Layer 2 of a small transformer language model trained on English Wikipedia (9 layers, counted from 0, width 128). Numbers have three digits each and are written without spaces.
A neuron's activation on a vector x is SiLU(gate . x) times (in . x), where the dot is the dot product.
The model reads these tokens: "ing" "==\n\n" "A" "z" "erb" "ai" "jan" " entered" " one" " male" " box" "er" " into" " the" " Olympic" " tournament" "." " Four" "th" "-se" "ed" "ed" " Tay" "f" "ur" " Al" "iy" "ev" " scored" " a"

The vector x that enters this layer's MLP at each token. A number n stands for (n - 500) times 0.0099.
0 "ing": 608353582690554417464581635918367468517557428391422314162384493465428561465400060653400417460579340431487443391650568491480574667602535608456441545531635408479509718616412518448455526546586399479333360552470545536599538556517516560363391467579529430516619346300610520486517523350446450551576523363457458545514531473439445514509484543448435677369599354337397481516537358382540463490584
1 "==\n\n": 485502422579521600522412501601551466474472715629563517377302640600491575515589955352524611509512560514540574397513502479470574551538469504229394531488613451432614374500534528411400499383745508506507525459556443603468580504469584445369451565410459622307447520312606514568527398283442560580552633461456479447531526462574603488571673549468358468686367238405545527658476513496481365557440
2 "A": 496452642528458469511460424638521422439448406314386495240463533603410556699523553453246750627469571665536515377528747685361533471675520563431544553314396452655563556223593527576637621329508620659396323520526678416521485377533549544421342614294532536535548384561304347590471549358327664397415563625544406438545589484463588521639468568474556443492418357457408365504414391567450424563515
3 "z": 764545461463506333685497341591271530548490468628459485315569575613689549467480557464519470439541479482496446546621647676500632612386407580532502525401412525598319551585534510437487511372490505418458328604386555695487500409509463800529366497529451849586523448556428619515498635585485311471503550446548590381546483591468719538449514382804512519517507464405375875362732465509389577603711
4 "erb": 644642509459317344432478590654531391517448586455519455526553618419578519432556757569400414476457513698487370152510249466513540586418299241606484503470548440738256560525524481448327576484485424480641369471511744505364637394411568500473563617572387626631524252505486545539597445547531305372518552458345398516416556594458592450597601371447650426545665400309429371467475360532591576501509
5 "ai": 620447312371511462344448548694558479541464287662444463148431341499578458528681598473370463363506391398619485475727682514406391526792621576564366440454629624694351689418535722420480555601354520505492340375514569448458471416573401777371455431589572391499530483419430442537530622535449483517594591502530544578525511463413442434541602358385564652409583591657420333461503407548523389467393
6 "jan": 584663460576512456408664313661431622528509522495334553195501443592573575473509537576387361620477538525613382635526551509612594535621466336434380491452390705542392630591458614516546552634433480490697441532482504566485486228417621675655325315534495544458352401388623430567519632547323213410473497484399511517399413543439517374448519199564531616429640294500448393452656520399703455542502
7 " entered": 554428455647647549556575515708527509410434674380449503479343534472366670447379884491362462456495309580670434443464609640494500427564416584429499510461415619461379516437524553576420485440417435555265401425443418566428414514342417688453516472525593332430294367390501403627300422301368360570548507341496410580496297524442573489479418665460507409354524311542646558559506437563431536423425
8 " one": 337483645492462634697577472818647582500595417573471467559512757496485636427547606520262661752339472633618437338622428751457483473511478511535761481366694510606244574456637491578511401677505410586576334359535645333438398604479650498408408642403584543355488577464429466501567428437373574522518645453537429352534500477521502436495471314477417542509305418474570694493360473498483514579431
9 " male": 429562537437510729524625486806357546534589360367287480447428434509463405459501780439414469621462529560655494338510563742620241668538372199577551503534599510438289738502491536588500538648554654448509561450574616386570511661478580489453337455583514478451339652589404458649494511374232502547506642496524488377536392318468510419323491557494503506548521357457498438433687406541679485577551
10 " box": 373451314545463664590549433874311505819576461563515384373491535585401580576545759579409371450503463396529575399568534482463468722404398512565649464607678494455225777418541487576514431468626408499438361495568445439372586437390538335483661390534446554474244553565511583397386503515583666543548548546437582472445328386553519485482540375598473438608519388559611710539419398541661496403484
11 "er": 570449357504416605462455576747486361591407318628617391315488495644524651463293315563507444422546554521589366218784470430527426531469410330640524477579698555691373406458664583428445480666398619323666362548472424492375388712407364527346407379568508583556656473627428477560506331312503481383525507441394497574555447522540644397475458557627471444533414336496565584499332388364477580475553
12 " into": 578447612530569342560503564727520597377463489259406550547326341587277466403490501323394280591479411499639543520427490787460534410471400272666501499497411567517339560491432513587413472327601481550399480507519540395490456579334482388426411441517379593399337480388541499565323552395335495465466510356463533469516140573493563501634547463462705478374347365550483374566478421414464511456544
13 " the": 617454569560416552545536593853506548514551523600416421493263608496559575526747576884531455705462394578623535408385528604382447485556371312486486468447516458451403384521573494502521535400563427543552488512621498432443456619455638408439499536496376754509549482459580394576388411469471481545585695621504479499561384486531386459492526506538524460496572467493549481465529447528466493481447
14 " Olympic": 637439342483565673451463432712660485412617501547310429212451503547642364396674788615489554685456562572506536533398542604689402429480436469557440556606536464479339572384555541502567622716473484404411387435558454424434562607484757477255555282475467431527473557567527604591523499391511466422601421438570567411554318559449680429458525288798524342351585482491545402373459350376495409350436
15 " tournament": 508650547623624467510444572882515449455559402632370427277464489596443478460468753577335439553552651461337577394437489656438398752408305510462571578516577494509393512405490667623382477604311437399482269449597535515464601394407680368525462398672517322456367808618537534458483674480448558362559516378457500387527317507501353525505496476692543372374450496451614405666425535468521397626437
16 ".": 583630493503569657380518370742521294539495526550413574370274458543533586534486619696538497432452597554580495311406495532512478266466415515555443533533502630523610469509596508509495509507607504517533404364632550611471653537530482594382402496367570408398387607404577538302588539298539434495432451467473574536384409401482573417453501324501528356547422560531604522518433546571351566609497
17 " Four": 317517448448559681568657473827511407523553300478433575403459451577604524488325545559399409404564586550426395462668484582389455593391417619392714538423548371541289434330467484479614509625369463490345488361551350371355380618461572631363549638354570574451488452537384693646529499534595634658490486641556349494559576551561391554413464417732391288382321334456480597557348538483427573675381
18 "th": 373562459448655600468561440630520433569367590626516673443443276542633511327464566620408460773506460475444568538714460419470472550466461459628546493347554521451390624459415446538604544610519446407726255398529673611365353779430534442515508523290505647447605594363584694608518711512520493292423679509472273216457515504503688385394614532509580565304565423556534399513568442461600476497397
19 "-se": 425289533481470544455501595577603414590426302420586407459501459607444533379505493636456424596585484447274543545577416442392383641501562213324665528603454451413394393554201509442447521375621634439483720384613526470559429452481473600514448398421491577507494703481435628459342537492489553431614538570439446456510489585559543342347567357388568384447604139364366668467438417553547304567287
20 "ed": 570420516682591380455594431634426474552279590197541258397447446526461520381393370572494416527542608581540531172661598601396473471518513561686483515442620523620501536626316520418425491507473551509324513489523557536463531599516547565629501426520441498511795404391614774643462383352395565436568290364351332519483410404422515534315440481430192631412529233578490524512743487563497586596489
21 "ed": 569426517688591387448587447658430456532272588216511253346444461537453538418383397576499411509541583590542545159645607591392477478492505607692472510432630531627485536643346519439431483510462532518328487484514545521446522574506520544633494433521446472517784389378619752642455391357377513446566291357329351530501407389418509541310451469432181628396547237567515558486735501561488585560498
22 " Tay": 389381430628519692522396459722586487740457364502260509236458577460464478584236649488428338358565529544390422449532492621451433815736641641634501480427408611527436536491598538524441652443381446512381369495329289534434623452407637577453572533492460539648369579457633451430433729552378584528524391481635550444634572522464556543457602494607339406577237434600468634540514452362559514728445
23 "f": 844426331443535589378627437623510341609520504577421417425494310532402549567483370468526362450518478631148589477454382272516542649351483482552610529515515493579331632606638656392512423638591477447556278389446488434439397543545593690699443587555513330674462592562481617404433443560540401347574525474266520377525446500447504436522591635515409534581594409508501642533568330560361487745427
24 "ur": 512452240644498523464591571626554542522280532722469403294535545510476630507493296461417384217538773555517557517586495392595459494529596024620370533525455616661336609446576523385433453532351510411690523498461471499536434452392600806505565403442510450548625500360403588358580491501507601413535472497306583514477436604459675297590665452489660593526427387521351405564274345281534585567445
25 " Al": 417446421608398534487334388614644596477360631291548494182522338726578509370296603465421465389506576581539354328406448618378436624550330441499425519420444440583449365578385490625588529595532425555468330628263607438590488441568689765682573531534402347522474464339536424605479560329401514347511328489476491545462452460567657614378627432644493484444517500376594453465622365364490406482652
26 "iy": 624446491386405502426603715572610536538558245615306448283505607560385650357456431406532518490614859407540472460649527398441512733546482664490423433465372760486365680568405557557585450402534521525604389446428350618500461436619536918548577537540469505668346535576503387417635383619464357524568504531374657515475526458458703439351609331499449554505491301640377509446654497378532476672527
27 "ev": 669458449596257451429732622624524523608465400430555560354554639555449477629607391496434450529615475603312636296457498406465578694377614452543588473533701721510406539670254612419444414618564488437494405595409450575387431371494428544758476495496382573587513680345580489501614396567418390317486507436415476629506459542499586391404616320356340595550577381514557655481393559440526432609355
28 " scored": 466409412538637530524650296887494469446501735524344568331442522555570683303325665462435573348578576383624510313596662586559615615550557487694555541464554511429519606412593448614422518477441495471264485376448385480454433495411644415493346420454464590444443630655654595405503521474362683576433342449233447514575458500429473328359381543524457331512422396448617528451518363522559561637372
29 " a": 507468609467511562542632394871428487520605571507505456492391525483462474466663624784263657663384537420542530492619408588462660342704536448531482498524582524557318523304665431590532514552468587600550376489615605188471492516499688516435446516390332643651476544521533461496482552524345609454463532551509458557512494435507464390435381448572467561513270318294545571570415346627422466414467

Each question shows the input weights of one neuron of the MLP. A number n stands for (n - 500) times 0.0011.

n138 gate: 453382486522531545518550677559455676484498483619541390500504465426447461473489379551495480427581588579632539575551507597547452513509473445447548668551562613578588585577409475427576402513502586505482402604366486412488462580415470539351491419495638546391468451498575574445423444634480591363610468376516348491659513362544451453486476447534400564463500393559459446488564450350486461479462
n138 in: 487616546515494421515493363462414402520471513429408520519378628491530518473551471466569462542342626383463495456401489527555532485569602516559337448520414522458525498411504540478308502582414386447380491312655461668489575585634561477479469489505470459401505473458491527546567514481467419532440575523577576572348504612580489447542476516450438509506393421520468650609475455538554680470406
On which token does it fire most, and how strongly? 20 "ed", at about 1.8

n208 gate: 479477570560544429558451396432526374448489557679447442511535519514369477443473477539523541609425464489442352376556502523559421520445361595588521479475470441500402416347500521533463615400481562600480463427553474513610457574450433561446531427443374480451533636452396505340471559494587661474756542522412621431527330534410619419400507549484477426544401439420474502456412585585379533443527
n208 in: 591520459454386618444500367519373605634681440480475539344496484524498558500409518524527451678411530509596468454525489493427615485512538484538511427419475542509384534493480569483315415564548598591617496451564559577459340576465461491546360475647589636486500487440487467513489562560585520516392591666465509621434445581440527381471589495491489646442577485613643515525507525426520449486516
It fires most on token 11 "er"

n416 gate: 592462495441470460513482513464447460511635357456468386606513664500502509622431411425545607540399460384468545558454547617651523511402384554507603465566427549456522363578485331561557575338521471587553440473542495558528502640456623519546372464479409359525409436487527449511543593560275459597531486525509481662542582445597489609516587523482443450489515443589448554521378559504539445568462
n416 in: 400396486473434413408514502504568572453557437565418442455554446592519529550426426519568646535495329718451640429481520558607642496533534566574480523478415439628452592500654505346633372552415532491536483448390417464521558370377468409393462477434485405536454460507539439427404512590467491570500636355451516400498538518376528390500436505493474525450660415475532472528425452523491657479509
It fires most on token 2 "A"

n510 gate: 328520596488464421588314468399582520389389555437621385700475646412518478480490498616579634418655456351402470520472598399478463471546418488540500516517420478364448484380367488402490416364472498515532821529571477514520486475515398399384384581426445419584555476400505478538521661477512451538440455607517487522468391556472523595493543577478462448424555628422580531477376557547595561482490
n510 in: 538552580422582593576516600573537438529460569416441550435479394531427558433518456445417447488422577427665430507610397388626380367539554602534406481529520638591348544496562516539398484460420489564500528560464703596457450531478423489472460367465539537488518613589529500361511637515478401442583550407412655520460462436489511365536535398525468629481441368362520562480412415590450483488507
On which two tokens does it fire most, strongest first? 19 "-se", 17 " Four"

n679 gate: 420443621771520502621621540485446498523441609535512620569488326472454366507626523436582542339561530407474453417568554483577595449432659545362599432521514297528441462505486533434593552479460507610505645472481634585639438554586400410500426465500388461515462509463438612534584407483466467527539395566472422474533547609475438579390395572488488500621512581456521471452495578611457558615399
n679 in: 472532392421510487504387472376425588414545498466528526478516606425509423519393426496496481418521621464520519522421479443538418460578526463672511546483500479403511561464363511646598342517508431449608556380425565580290519427504467498584639417504444485492493470600491481402523607639394524410452441532578453616475568485558430472596521456574463582351403576566446457589522472429539459455590
It fires most on token 13 " the"

n600 gate: 358486387512561537452588473564553396411591566555472462493487462332466449415475607525508521340486484553518550473435589385551596488612450603496417454516576498521472530457459583525544589531365380520508566541486460469442543482483414494629593519504632553417486496500540492579468476471460585498526490433397441378514490543473450539420508546548464542412396516621498457512510577624592610463437
n600 in: 418453510470413486364522430538532449490496438581529480535523508630430473465562486440527560522412557519650547449606438458396603490579577494498424551504315347558461612527465430388496443523425494457405517576547415467578544512481565474458437452486470439401514467450471578348530411511454451564571627467513494445564510564588568527572536562553502614602538563519496425530478592492407422516490
It fires most on token 5 "ai"

n322 gate: 395535634676519534493403493401516535493613650575571497626596415603361560369462420475447453411550534455559393380515545618567480480602538614676633582594551440589477526497409475537513490590536477493590580470509482596531500515527592339513502375605524583570482597430444470419660560612446553580587536536352484598510689361597451480708400482564454470446433502332612531454384434568462588675538
n322 in: 450505641544483523583462369514604488512410635728540604483513590532364603349480450498470532721427429565508414430595472462438558505461373525520487507572492577641482427405495515554470427629460545550473478445471436444579475465406587598346613476442350549472508679296487555468582573386590616510523487552534586400572488436613408396535432709630367490391443485343546572441324490550444479458423
Its three highest activations, in order, are on tokens 8 " one", 28 " scored", 29 " a"

n376 gate: 436498556580487417496440625549609527523537507647412586403383599532425436645598566577491573533340510436484551521486461599308526514431451581291511585572425470468525478560419500364423680482358594411548542587444491540554462477608670561317500537438500482508435459421595491471498438328527590531393493444525453431538448518480479625527458519416434410622565477432484546537442495532474443424555
n376 in: 531450509417577476567582471549552446510387462374727385520544551593573544485554605534535413515425697469551563604524558686514553595526386540492500450457479473434615565427494603557453481498528475469434430600579534543451494548395532643483477514533530433487615521543456542579395439496492588463521383490467560379481446486474509442496339530551500376486510484535464524383363483603572524520506
Its three highest activations, in order, are on tokens 2 "A", 15 " tournament", 14 " Olympic"

n632 gate: 481422541522575615549536614445565408432550508639546409490525506492592404281623368547515452480404498485652544393605517397529589419444525420549569603593460408432533423646504452484477487355547605554519532588436434434575514460496511510410543484472421461469445575535504517579460470504451593509527555502381420575465579469538455438542480543562509428453588564637579468530477557372542560604513
n632 in: 516512454460565534532560476511648358410551636548496512400437544470584522432490494646439455532463496516475539466515616494536545597405506490546386606506654472440488475494584582522490519484479469478569469484394471417550566441466419601469522567517502502368479555662527441607516447504417627580405510510426430598413407401661492508530528432541575378368558516502535543554467477394562552506480
On which two tokens does it fire most, strongest first? 28 " scored", 11 "er"

n41 gate: 528505554458411464522467527498500488416392553569462520457509441510454595492607552498600602526470597433487386589569663462436513495443497710373432675589487365564442450540431608493520437411571553567540630555556378528582493397670378412407505316380369456442533478413444473483602560470407606528591467587712373475517656468527641532520395691525569460434436562625449440365457407643477617378483
n41 in: 616583539574590589524472338493552457423679510570396526460476440615593634551505510537475467484404614492639604445508568606458505498555492510444397502500387550654490479530641429456352676507479606465395272432566544580541498548537505512479324600408761588458461442470622497610558322523490563469453492583493409593413547388585495495600586441418464597449584614437492476518723561495574371503550
It fires most on token 2 "A"

n630 gate: 484432562432552556428450585473453543456538576580353498579557569457560545529469502386594627362525484411712432556544601599564427493521409420438576548453411585476496405624462556644571432438449455648491485633480358546624414349633477440608533506491387474515431554527539417463561444556369482486498594443527446547380576491556461436473454489461346525498496493502491526537371647500372483367511
n630 in: 589352581482470565484456527599539593492627468545352599502484636469519512527450574443523494403429513537466389489587552470527511551565387490492425353508473512477473469438502535540504393590437458578420472645474445608579357465500449496594590547624538472452356514541546483478562541461476441590558652453561541481430459428628498518529496473502436588524392340376523470401427527577538394420488
On which two tokens does it fire most, strongest first? 26 "iy", 7 " entered"

n678 gate: 512529462487627488521615545597600479656525502510441458324435546482526461380525529454414473551659414428524466514456525548477540516465558439460388453589542473485361491518473547517502561572528583445469436416514552613442565520504538504528463411574479570365538492580571523511479470402490466440507458417463569582486504427375384496566531418399432573405469467582560628424486399531516519500453
n678 in: 518547483470401513488562480502608547587471455530545404517547513557452510556565492513449380417586403457410500481336609594466494463587382459444439496480435478579457483447442549352463552492432525349384644449441548628473462500470494469441448564521520464557393510604579624478542438460522407553487540436470466494496461423419506567455514408346492599498478500455673490525564578305537599585551
It fires most on token 27 "ev"

n384 gate: 539510591478579276546383608514497631451428445515493324505500459561515557520731449444525593454621404485402458390416606611541525476382495535400505472454324431424423428535612495361513517554526604532556569532538503495513413378607377554563417635405459416443500559407572436368614485514454557658454545537687559404568466490448641554355495610392447542371534622456477469545416371465475622443608
n384 in: 560482534354435556559660500504424409511417511513491536437540548464656473460516345449408442519513413467470617449445522521619507622465457419421527469443564504577473582547575260550543450507445543556677468480462505562482463496590441558486522551656476454543507442558604533550487648637609460505529477473436579581610480279446582513489635511389525441476544421462396472327484455424543598588498
On which two tokens does it fire most, strongest first? 3 "z", 0 "ing"

n244 gate: 508450412543486480538502504389504535479504522638334403583470457475398450546436448466498514435577408531504521290410544485543570440437416435536506535557400552381465539377559475676525523568451519517399572506541511517421428573428568550556461490465506429496285415481441510472528601575413339526539633549535547525549568403390506446562488405462479502528455455531464426496372508435367530563406
n244 in: 465428390494543553468465558529528397542510448512381474561409450421488523477457529613415450548549592500516508516402558532479567573526372435498492608443472440410457606455506601623528473527447518517373483521549544453355498627443549511356471427549523558489379431452510570500380444397513604528551573397511508543481546481427560525616457459557562420579477383442423435474432551504461448549424
It fires most on token 7 " entered"

n555 gate: 420575731624418473584507647557519570438484400607543483447570568442510484665523549462566523666495495537394481595481526452351636363478500533285441515461412451621514367533373399454517467519467441558626586479475419485538366535606576426510549531662568546485452467383479537450532624467566424515518457482676447420532484551597483567474530600440360531454516412521595464507514474368505522329416
n555 in: 419528574465525420576573470508626455494517473473483468649524574487513425502492624515404521544477516553350410542533498568591576464560388661634638550391472513576440452489460598467506463416448442602555553558642370510391477481454472530476456546484405531506491380496524576600387677638645401476456524558557474466494479494451522502413432571623491461440517603574541492539444461425532545320515
On which token does it fire most, and how strongly? 24 "ur", at about 0.61

n507 gate: 375574600536350529414371525511493625390546545516421559476474607491357500523521433603600562440386369419521441534526574507358469445510451486498472522443576565631535445707495528401458432555544544396274562363496320483531384500530578436429612452510502507459476491369374525493513582515636502481411590434459423442505638502538502378537477460639395634480493571380450469564502421472571438476407
n507 in: 500622446470494483480477458509403451482358553512492527506535423702377457516633542471457552350567613544566465386513604560488447464527523475430415596544574552594478410563532581532432439548450545583476564445484498406533442471446465548381514504487447532446496629482412510490404525513486465454511539490424422506540610466568672334415445422597554514441544442456525451603557453526387575563615
Its three highest activations, in order, are on tokens 1 "==\n\n", 5 "ai", 17 " Four"

n570 gate: 522537563553540421481562603535500513541517641511474580508409540442525454592517543433443541403530502442489324486489511553403436399466425551515480581618589543506565473552519458417551581397445452496336444589514376433651618572494467554433491625398460570378564494394561636420595491458511555581409606402451428472584366554446642455465515633538511581468487468545511485567331360404500438477483
n570 in: 669486417544504470408521414465453519593539556451550435603477481516407477494428467403451428491461582627504340421544461521463437463476462377617387512461431527565510453593453488386581463561387514500516553558463424571567569544502684437519561403461486558576569475449477553468570421496490373455429479492532528514474467360520435522627446523561470517556447392467703417494413340496483426489477
It fires most on token 24 "ur"

n119 gate: 507451483370602322541469502373427608588477518437453517566536592488524354462514275494671623576561517435502614454404580486574498577551474438338477483431476500389394414502523524498510464435597356561463662477551641624536403479509588317498555485493557618457411537712491549569473532552411545367507379557463442528514451493484371493465525498440500457505634518528560414591590453545514553559619
n119 in: 428581496391596336584404553512543568512595554480506506465474534549356417448624520556568533679512582490477531459479500462422477580384515571492525512465428506451512463496590523500456433551402469558477605525604441565424394552445584462464380508461582371416462652568483465522422528479448625613477361543510348434426408457506460414453452534382472494404516520465532603568542448531475413446597
On which two tokens does it fire most, strongest first? 4 "erb", 24 "ur"

n91 gate: 333446500570482474358552576527496498437587480463429557549600570424489535651477433421558547496496433522603475491371607426508573428402583494469374419610519551423453518646490461592494381363496525578396419488574420596462520504567594419576407399496398446521483424555539436532574466519430479574513567457470538589457563510504471596531594542548462469598476506518500569489490579517404576500342
n91 in: 484493401559474468421614487626638429543518495615478463473497603426401513546438507515424477521478489444455551451476504539486550579343526561467445476570463574509462476560468485578472480502486423581428505491526531541558505473475480507521536401580428482532407444502473498481440519574504463449585565440364588609469486523516554486440594439537438542518482360524378526378509645443491438542378
It fires most on token 27 "ev"

n614 gate: 493537568493608379587551491485384404545509533543654588496525484532584589560511425334431339488575591595568394445707411418602424511344657449551468466520544498568484623569522617451491468409371541423455577543547498538509680482480500469469421356524533456489589679407440539540524427513538528601498658509518588434441369466546551629402444558597521452553475534500521537605594500583451517486534
n614 in: 469440625542426440553522524536574479486495408446495512529653593324689543563433405454395562408466568483473582458522682632417612524550447512517553331255627371465469387462507442386544466403417469502545592478483493538466467416432546463446434502442488546593542426543481474647537510453491495643462468484538498435446436457343412491364596544638576543470545561593335528485700514534599430368481
It fires most on token 3 "z"

n675 gate: 393438502471416548427523520453405737455422555536442484532473477416573612544455340413678509519571395523386512467420525304471525471585595343479406606473544555514509578564487562447505415412515477580407485587523477485467466401527611559622496614481442473473563378457362573551575486487576523380562526545619467477495541500559498649507513674470472523500372565536544355435555332615507572552552
n675 in: 405516373367502527457506472591410648572561568496369492462446479482535524606365520459581468481601593532342498570471470421492514580523644576479476585490500607566528554445544520476477582478502594548478492494473521506407506508492519564617450534436514459436535391393345500587535435487449500419610484433506460496524592634627471558470451609475616566492436492480397444384502388498502452538385
On which two tokens does it fire most, strongest first? 24 "ur", 23 "f"

n583 gate: 583502428504504609445471541381505463433467544550493607494386572531383485460465288653542383423570511652675628457664491415426591472579478418469542641517489498491482545496448606506405478517448478411407431476398520445455468469547520406556496442514455526324647524546480507479447436612528546466429582465410525557483502498536366578555564467449451520483614504531476492707537524452429458452528
n583 in: 344423522468459451618467542517556456610465577500486564540542531461490542333598410356498509376519495650447519396637558576498524551427557446571591426560400461419423513323528376548403425673361575465516484439496507504416528446551635435452608562595588387582507595435580474584471469433557467435537472524468396416484636553318533592540286514569512481502601558463491473438469514423524682478449
Its three highest activations, in order, are on tokens 24 "ur", 11 "er", 20 "ed"

n141 gate: 408471542668404389394478745427497406424558448570495510571434650628470539446560447518524483424413332442401522442448493498524608452402500498468527529677473411471629420626431381507502618469443498543527579534474386516522536378653584440517464591462493514453453408457400399514547412466573507702482717667619432592519440598563502639544455572466388407460490586502505519549600419454404560462427
n141 in: 628540513611498549526478635479538249541404622549408450388519701611490357507559502507384431492369373515528507451650404452363543495405415480367292594529515542449567334596422564469528425456540515525561519414384545569606493609585520559454522530472519603457356574439517495519526341450507560523581533614481423431427559437531669395419572487538629517459464422611460479497493443272442469575478
On which two tokens does it fire most, strongest first? 1 "==\n\n", 13 " the"

n638 gate: 494569429457502323474513450361546391560294522477483459403520504467522471483429431500580531404569491504485549600409616513469600571520545502317368453434639521419368565357570519571379593525526397419535474525457513506547529454490620534513552474550557543525693458535468475600476461518537597494428611540494517599477471475542491556504467566393431481516560550508513548479608401635506506382454
n638 in: 584520512525424552514392510506425602366564516570532443612560543534477484441686466445606550584398471500537494458494468477558388484448504666620572440599508482498530513494526504437496437649498460532476459408540535459500360458492426502459455468529463441683432566460354508447527496517518449562549514438512606528522401619473496436462432471588512553486439514360637390463431524397496511421532
On which token does it fire most, and how strongly? 22 " Tay", at about 0.51

n616 gate: 366486526622618498529544630506523523538520504426406410568452437477616541366457395560597446436473574444611530644507391535632468504411516548546473593574548561426511558486536391509573550473579555444453491699494438591516391582560590370456504387607498460400514408442521563531408516496434509516451479462404509566543695449445398446575403567463565397581620496473564413574505365511346332505443
n616 in: 403398691474613700500536568676654597509535445598424392456415505452597454402518537508496586387544424434581467580518478473502440441482384551594350578570491460480540594577533573541487527436400429463401417529560455432557391482526473624516393615477470451390545491461502423549455482406500618532514565458498564511531522428442450456608494522489539504442546487364408572556449398409547485383359
On which two tokens does it fire most, strongest first? 0 "ing", 28 " scored"

n171 gate: 393574605657397524530719540560548520618554517475544575548759610462597508402467442449457533407431564361414469638463561531538474485484565663472429334452425363641549488566410495530588389406582382490452453393544383521516550582518471393338482481553361416580576500330366490547451542500510500429676495603508603492651654462530513455528460490492508405609580588574401444526626546564438539529385
n171 in: 453500595588448374544545570611525396407528598470574587558383597582502661414604528599384453394405470505367388490587415575512526509458543610510450471549493502610668391533537493424517421502451462526495520500623283529585618590661365338362423533451505348398425542371471441468459485357518588500463524491437600538593507435612546486538445555450481486429414563509474557596436455502445513505351
On which token does it fire most, and how strongly? 6 "jan", at about 0.75

n433 gate: 321505472558472541617517478344600493386534507434594472721670546556470478596569369408480539436488564568520659487503552611532542483697493617400621459422427373354502505320483456469445470337507559578573592512531508525520461337476510423452500451526419397514487449522589510538510528600608478675585600558519475453617512624488457551475392495547631413557628582605383406573567525554420549508620
n433 in: 578489697505473543562351566513416406429447398621489528595460629458625595444652431492600437419456436401477309251671405543508424514292365497582397588473540387385561621458372578465525393464484673423514487564510537412636495492451622566517574503674505438459577699428651439424586676593522340377575537455393543453514305481575571442475454475681605632597467489558415492330413528411621384506450
It fires most on token 7 " entered"

n385 gate: 404406447472532421493448511546479531405487485522511541610479594449498675518487451411513653567484371347479466512463574514509468562600425430543413604399443518416489494560566585454461500609373684393464429424514473454450533415480650491383454500388522498405468362438403511520686593494424396415442564445493574426518564390554443456538472475604353410611561668386441537482520486500466485584422
n385 in: 435473523615447390654463484483456427392516365516580614488441494411502412455443480506455437536400462454535529515469592413522566421555508479593531515506630458580425548400618457371576516429527422427427457433482432517552514557536490492588538395625466443410539375512551453421526500508490498519517562565492591555510548540475321367496526589459444562577344446611533555496496402506525519597384
Its three highest activations, in order, are on tokens 8 " one", 28 " scored", 5 "ai"

n84 gate: 426629473528409493485663524484441574384548456522500558424515466424348627487528474506557546564428475459636560561482493491453458455622420577451517478481367550472640403587521623485524438496521496645524462415435600541462453577524531477437386401530508621484438442491511552462633409541615555392463363710543477502647519552483484498585485638429357529500517558457593473607485423531584618498474
n84 in: 515528434413473504550461614412531587439430543456631446468638596625579543431460534442470420662457538398417543669421624546414481460436444668515545486492533481496545448570513367328506610449667489504636518479554491442415554556479472484557540542553624537583465538568498525473438613526506592463524405613527356474589540458537500473381452474474507502537567542547426508448474427513496597476621
It fires most on token 24 "ur"

n672 gate: 554547508382477500596455377516566519577573565548449515488465626578490455461482539522461583452498348566439434448389584559577455489454444570542355514621485546454457502474474563545483506443414522408515466411477557491586551509401513598611524533516552529545453524423605509590504573481478429450540591465427515375504436506575530524509489472526580513405544337432487463547423577545470555541422
n672 in: 548658498460616494570502447500513400531443404555528417448516561574396467650515648423609500531646492421385511446479489536491560458431500506440504478405477528522437458450622522522384590518465532570476555487528496529451509390489402563473509592459446484526592430526452417469459458435493548460471539456569479474584427527512596449498469494476386465545580542439464539508632461424500560442529
Its three highest activations, in order, are on tokens 3 "z", 7 " entered", 4 "erb"

n516 gate: 459610564493553462500488575451514447383523471539535528437531516566455505643473539496507561378530512555706530383425663415434760502550435734528408442550439384604417433511538452603467512439543518486516698489465516564472509440486407452495489439421522469521512418454530450496438567626600498498487623461412543312514441389562516514374578498465364569442523495484411443582502583650530548600633
n516 in: 466459514518483526542516569604387523611507507592514514506458544660600430459489531477344484540624410487556525399546486354397511493575475523498428458509392435462351532495651532489601564471460407466424500550348539458512531493311580489414460470505465649440629545585466601500443359460568484423481580404518369591469489460480421330459599419592423541458376391340599596438587459591399537469550
Its three highest activations, in order, are on tokens 3 "z", 1 "==\n\n", 21 "ed"

n26 gate: 474508497435448473445327490502664610530436391530567526534483356401597339621538525396587812513554572505466518489390689361419596434540440596344497574555474350578518531464475469470472513343584572566619557505511432410398447372404404571476425635527592517460482459396472469450502572479448485697469578481636415472551543624554631636604555588601594464520503613482407579503536541503630675463518
n26 in: 336489491578459398526518390533603473476471434515402606471468525571464587393526557516527434548445505515570484493591413634568394496603491516543509376476665542369491531422507480457646516583487389546375600465494602611489572475452480337429609348567466498557455515520464542509395413393377522411378437458565528453443419430494459537242532554480407377395450458438486434464529558524500502509498
Its three highest activations, in order, are on tokens 23 "f", 24 "ur", 1 "==\n\n"

n606 gate: 512378377450547409553523419603561427678305480534574539448451510626606565469613550446526474555551570524552430551479490431522512522473552395434492426450452482482384560508428531453469609518435469429421430512617544447583474471322537568469564494445549524457629573498588575447419492466476621469470502414414548386520419504510660428413443558512519449463440530498502529517469482575490444420557
n606 in: 452521405465460576445405485523574546422571452539572421478495405567399490508506432392487490474504445531361549520517538513653606382589517572508529494646381410519508549481455462461545620602421460446515629502511489648425475508498334434530488466382455504475438461539435604543464574477535462668514564445566494607440485502530487622533596540466582601539418483523619450562449637332591605546500
It fires most on token 24 "ur"

n348 gate: 388554570651458630569544460393524513543482574382649518548550594546396492469503404528495725397447532553414544331571393443447490593632595613577485467387484449487444332515350398396495544543572533523624590383539624680651380546560495313508550399550539564460578515387485505564613532618609477628507466423515647477452513543534557480373473622286518456441507565467479371459623546566374454497530
n348 in: 416543576425498488542411474507686421514457500379476308448522574657672428510626632452467550560385578486500452455434526537353507654552439684447596553545524438632357369483451548477592594419543526552616523507590473516505460608458437429444357518605618477407456524457507419528546557555398459699462449480603433359580493495507666460398568517342498384442531509526473544429459560447510486647536
On which token does it fire most, and how strongly? 24 "ur", at about 0.74

n686 gate: 370631533484535441524375464457505527482447650604466481528502512430402441479507398537680509464511455375675604438444459432362484450457632495477514438538370475532436446546399431476678447486530454443604540557500479523470578470579563402327444405433478489542505328502555445558480446542447378618472430534451465543554538459458463617548551574405463431378628617420498362547583358523331563407498
n686 in: 364556524385476514581495495595534373459424556571400467461353574468457525454580479651576475481482391578434549426524292479404425539443437626420495427580547544692493470452452549513601607580493500507495549518579387498514625495505453513396436474507496525415455422347609580543409390406540361524371460422523533486571347566456712527408401533413580460424486509477395460406437384514458511522426
It fires most on token 13 " the"